Layer 11 of a small transformer language model trained on English Wikipedia (14 layers, counted from 0, width 96).
Take only the direct path to the model's output, skipping the later layers: a vector added to the residual stream pushes a token's score in proportion to its dot product with that token's output vector.

Output vectors of the tokens that the questions are about. A number n stands for (n - 128) times 0.01.
"her": 200, 95, 183, 193, 142, 217, 46, 151, 102, 152, 106, 90, 192, 121, 108, 124, 198, 183, 170, 146, 142, 122, 134, 111, 98, 116, 2, 160, 123, 47, 143, 126, 138, 166, 137, 113, 187, 142, 131, 220, 144, 76, 179, 93, 99, 173, 187, 149, 59, 129, 42, 189, 126, 84, 115, 141, 144, 171, 104, 123, 112, 120, 79, 144, 131, 74, 75, 89, 143, 100, 128, 95, 76, 106, 77, 126, 139, 144, 132, 152, 128, 101, 164, 145, 121, 116, 138, 172, 109, 6, 139, 106, 215, 67, 93, 89
"ated": 133, 79, 163, 210, 81, 110, 158, 128, 123, 165, 161, 111, 154, 172, 137, 69, 128, 123, 141, 179, 128, 136, 63, 121, 93, 56, 117, 102, 132, 128, 40, 148, 129, 146, 86, 101, 110, 70, 133, 78, 107, 157, 139, 89, 36, 163, 59, 171, 114, 132, 128, 78, 68, 172, 196, 74, 138, 173, 117, 149, 119, 187, 119, 175, 163, 66, 175, 129, 86, 133, 216, 154, 136, 122, 96, 121, 133, 163, 121, 96, 168, 97, 34, 118, 60, 107, 129, 85, 109, 39, 137, 135, 160, 153, 73, 153
"iversity": 132, 123, 132, 71, 65, 120, 168, 132, 146, 111, 113, 125, 192, 125, 106, 140, 184, 137, 66, 121, 103, 145, 166, 128, 86, 117, 140, 92, 161, 183, 192, 164, 138, 202, 146, 245, 94, 93, 223, 168, 124, 219, 213, 170, 28, 117, 134, 127, 110, 146, 105, 168, 187, 176, 120, 89, 103, 116, 59, 84, 133, 133, 130, 165, 89, 90, 65, 130, 96, 148, 132, 84, 111, 80, 104, 171, 142, 189, 182, 155, 190, 185, 116, 123, 84, 142, 152, 165, 154, 79, 136, 147, 148, 147, 28, 184
"our": 157, 118, 127, 152, 169, 170, 28, 233, 129, 170, 82, 146, 133, 122, 132, 145, 133, 196, 78, 151, 115, 136, 149, 133, 62, 108, 49, 139, 158, 172, 71, 135, 102, 143, 133, 102, 125, 80, 100, 183, 157, 160, 166, 119, 82, 87, 95, 128, 63, 167, 157, 126, 86, 124, 143, 107, 86, 91, 54, 133, 112, 72, 133, 118, 170, 153, 92, 167, 115, 70, 139, 126, 106, 130, 180, 136, 122, 136, 109, 76, 127, 73, 159, 102, 124, 94, 73, 119, 70, 111, 136, 155, 185, 78, 71, 96
"raph": 155, 112, 105, 73, 98, 118, 143, 193, 85, 116, 181, 114, 142, 139, 111, 91, 93, 170, 120, 154, 165, 221, 127, 107, 75, 93, 69, 95, 229, 98, 127, 159, 146, 110, 54, 107, 128, 168, 159, 110, 106, 75, 220, 184, 39, 186, 76, 108, 117, 153, 131, 85, 209, 228, 178, 86, 70, 162, 61, 113, 91, 132, 109, 148, 161, 82, 107, 173, 123, 124, 123, 52, 210, 123, 99, 184, 146, 111, 141, 134, 66, 153, 163, 108, 159, 169, 128, 183, 110, 94, 133, 168, 187, 57, 36, 143

Each question shows what one neuron of this layer's MLP adds at an activation of 1. A number n stands for (n - 128) times 0.007.

n83: 122, 123, 176, 118, 123, 129, 109, 144, 110, 123, 146, 130, 158, 152, 161, 114, 129, 125, 104, 153, 135, 114, 120, 144, 145, 167, 89, 121, 96, 103, 130, 132, 124, 158, 119, 98, 147, 147, 98, 133, 181, 129, 159, 154, 123, 109, 143, 121, 90, 106, 130, 142, 114, 140, 137, 121, 148, 140, 163, 139, 136, 131, 128, 134, 126, 139, 122, 96, 116, 133, 131, 109, 138, 162, 143, 107, 136, 138, 101, 131, 112, 145, 149, 127, 129, 123, 114, 123, 122, 109, 99, 128, 121, 126, 125, 142
Which two tokens does it push up most, strongest first? "her", "our"

n17: 149, 135, 129, 113, 157, 116, 116, 133, 153, 144, 121, 96, 155, 136, 133, 134, 140, 137, 152, 129, 145, 152, 140, 121, 111, 151, 71, 125, 158, 135, 81, 139, 150, 100, 107, 120, 119, 128, 121, 101, 117, 134, 126, 112, 166, 103, 119, 147, 140, 107, 100, 137, 142, 104, 159, 110, 154, 125, 134, 129, 145, 178, 113, 149, 105, 128, 142, 136, 129, 128, 112, 129, 142, 110, 116, 98, 147, 127, 183, 137, 128, 142, 115, 133, 122, 140, 135, 109, 154, 135, 97, 86, 160, 115, 130, 137
Which two tokens does it push up most, strongest first? "her", "ated"

n52: 124, 135, 127, 126, 120, 132, 102, 157, 134, 129, 136, 135, 83, 124, 119, 117, 125, 133, 121, 134, 129, 118, 99, 108, 136, 106, 153, 115, 142, 107, 143, 125, 143, 179, 107, 105, 136, 126, 125, 158, 99, 101, 149, 156, 155, 131, 104, 151, 133, 165, 122, 121, 147, 130, 106, 122, 146, 103, 138, 108, 130, 104, 141, 109, 157, 115, 99, 146, 134, 153, 150, 122, 158, 143, 151, 117, 109, 123, 153, 120, 84, 142, 124, 114, 131, 161, 148, 146, 120, 143, 133, 153, 106, 103, 147, 160
Which of these tokens does it push up most? "raph"

n137: 132, 123, 119, 152, 155, 124, 127, 154, 125, 132, 142, 161, 135, 150, 130, 129, 94, 157, 100, 141, 141, 129, 101, 145, 133, 122, 119, 112, 115, 136, 132, 160, 117, 142, 137, 136, 138, 112, 98, 130, 112, 134, 116, 115, 96, 141, 112, 139, 120, 135, 157, 154, 132, 99, 130, 131, 146, 150, 119, 112, 142, 144, 108, 120, 131, 139, 103, 141, 114, 119, 142, 110, 114, 159, 132, 126, 129, 114, 145, 161, 92, 150, 106, 109, 108, 180, 93, 133, 155, 119, 125, 61, 120, 146, 117, 115
Which two tokens does it push up most, strongest first? "ated", "our"

n150: 112, 137, 135, 133, 108, 124, 113, 141, 94, 143, 111, 117, 124, 158, 108, 136, 124, 154, 108, 135, 135, 126, 117, 143, 137, 134, 133, 166, 147, 108, 153, 95, 130, 170, 113, 97, 140, 134, 134, 137, 147, 135, 119, 151, 152, 126, 134, 126, 128, 119, 128, 106, 151, 125, 132, 156, 133, 116, 133, 112, 121, 124, 129, 149, 166, 104, 98, 150, 119, 161, 157, 120, 134, 146, 135, 124, 139, 157, 110, 122, 117, 133, 139, 128, 120, 120, 104, 121, 154, 93, 166, 113, 132, 125, 124, 92
Which of these tokens does it push up most? "her"

n218: 138, 140, 103, 148, 122, 123, 143, 167, 143, 137, 143, 107, 102, 148, 143, 127, 150, 120, 153, 157, 151, 118, 119, 125, 120, 114, 137, 135, 125, 152, 110, 156, 76, 119, 152, 154, 133, 111, 105, 116, 137, 129, 122, 137, 118, 143, 110, 152, 110, 115, 122, 113, 112, 91, 123, 124, 117, 173, 125, 118, 141, 98, 142, 107, 135, 146, 107, 142, 124, 139, 127, 102, 109, 147, 183, 101, 116, 122, 128, 155, 156, 148, 122, 114, 137, 130, 116, 117, 150, 136, 140, 110, 140, 144, 117, 130
Which of these tokens does it push up most? "our"

n209: 129, 138, 104, 118, 115, 138, 120, 101, 114, 114, 144, 115, 137, 161, 117, 119, 126, 118, 141, 122, 107, 102, 91, 132, 89, 122, 141, 113, 147, 139, 183, 102, 128, 114, 125, 132, 108, 134, 131, 152, 107, 108, 125, 150, 186, 125, 142, 102, 156, 109, 105, 127, 137, 116, 108, 133, 132, 110, 169, 127, 118, 132, 127, 118, 124, 180, 109, 159, 123, 116, 135, 144, 115, 108, 120, 112, 98, 105, 126, 102, 125, 167, 114, 109, 113, 120, 109, 108, 130, 174, 126, 117, 142, 133, 122, 126
Pushed down most: "ated"

n249: 120, 161, 153, 94, 131, 126, 120, 122, 117, 151, 122, 105, 132, 136, 117, 141, 83, 124, 133, 141, 142, 139, 123, 135, 99, 163, 128, 132, 158, 109, 144, 130, 91, 125, 110, 137, 103, 149, 124, 156, 152, 133, 124, 130, 152, 135, 114, 99, 120, 140, 104, 123, 163, 155, 103, 150, 107, 118, 148, 85, 138, 139, 101, 138, 142, 123, 107, 135, 103, 113, 105, 173, 131, 123, 158, 140, 138, 127, 131, 146, 139, 122, 130, 156, 133, 128, 147, 126, 101, 135, 145, 154, 130, 128, 121, 98
Which of these tokens does it push up most? "raph"

n117: 125, 101, 161, 146, 114, 158, 123, 147, 134, 122, 124, 151, 140, 99, 172, 115, 133, 133, 132, 131, 112, 127, 140, 118, 110, 92, 117, 98, 136, 138, 130, 98, 156, 115, 91, 145, 148, 141, 134, 165, 137, 144, 130, 114, 98, 115, 149, 133, 110, 110, 134, 132, 130, 120, 141, 127, 151, 149, 106, 134, 126, 137, 105, 137, 127, 149, 99, 136, 138, 105, 140, 110, 132, 105, 93, 125, 108, 108, 166, 137, 117, 104, 128, 107, 124, 143, 121, 160, 127, 128, 132, 140, 132, 87, 139, 151
Which of these tokens does it push up most? "her"

n195: 118, 124, 120, 103, 127, 121, 179, 140, 142, 157, 128, 121, 97, 120, 110, 171, 125, 115, 121, 112, 114, 126, 96, 106, 134, 111, 130, 152, 159, 113, 162, 136, 124, 122, 137, 142, 171, 143, 162, 137, 115, 119, 124, 167, 164, 93, 127, 137, 157, 127, 120, 128, 124, 146, 128, 129, 146, 98, 105, 161, 151, 149, 150, 91, 121, 158, 120, 116, 135, 162, 121, 113, 124, 116, 141, 109, 125, 127, 97, 114, 89, 135, 126, 140, 154, 120, 117, 122, 133, 141, 133, 110, 125, 88, 152, 115
Pushed down most: "ated"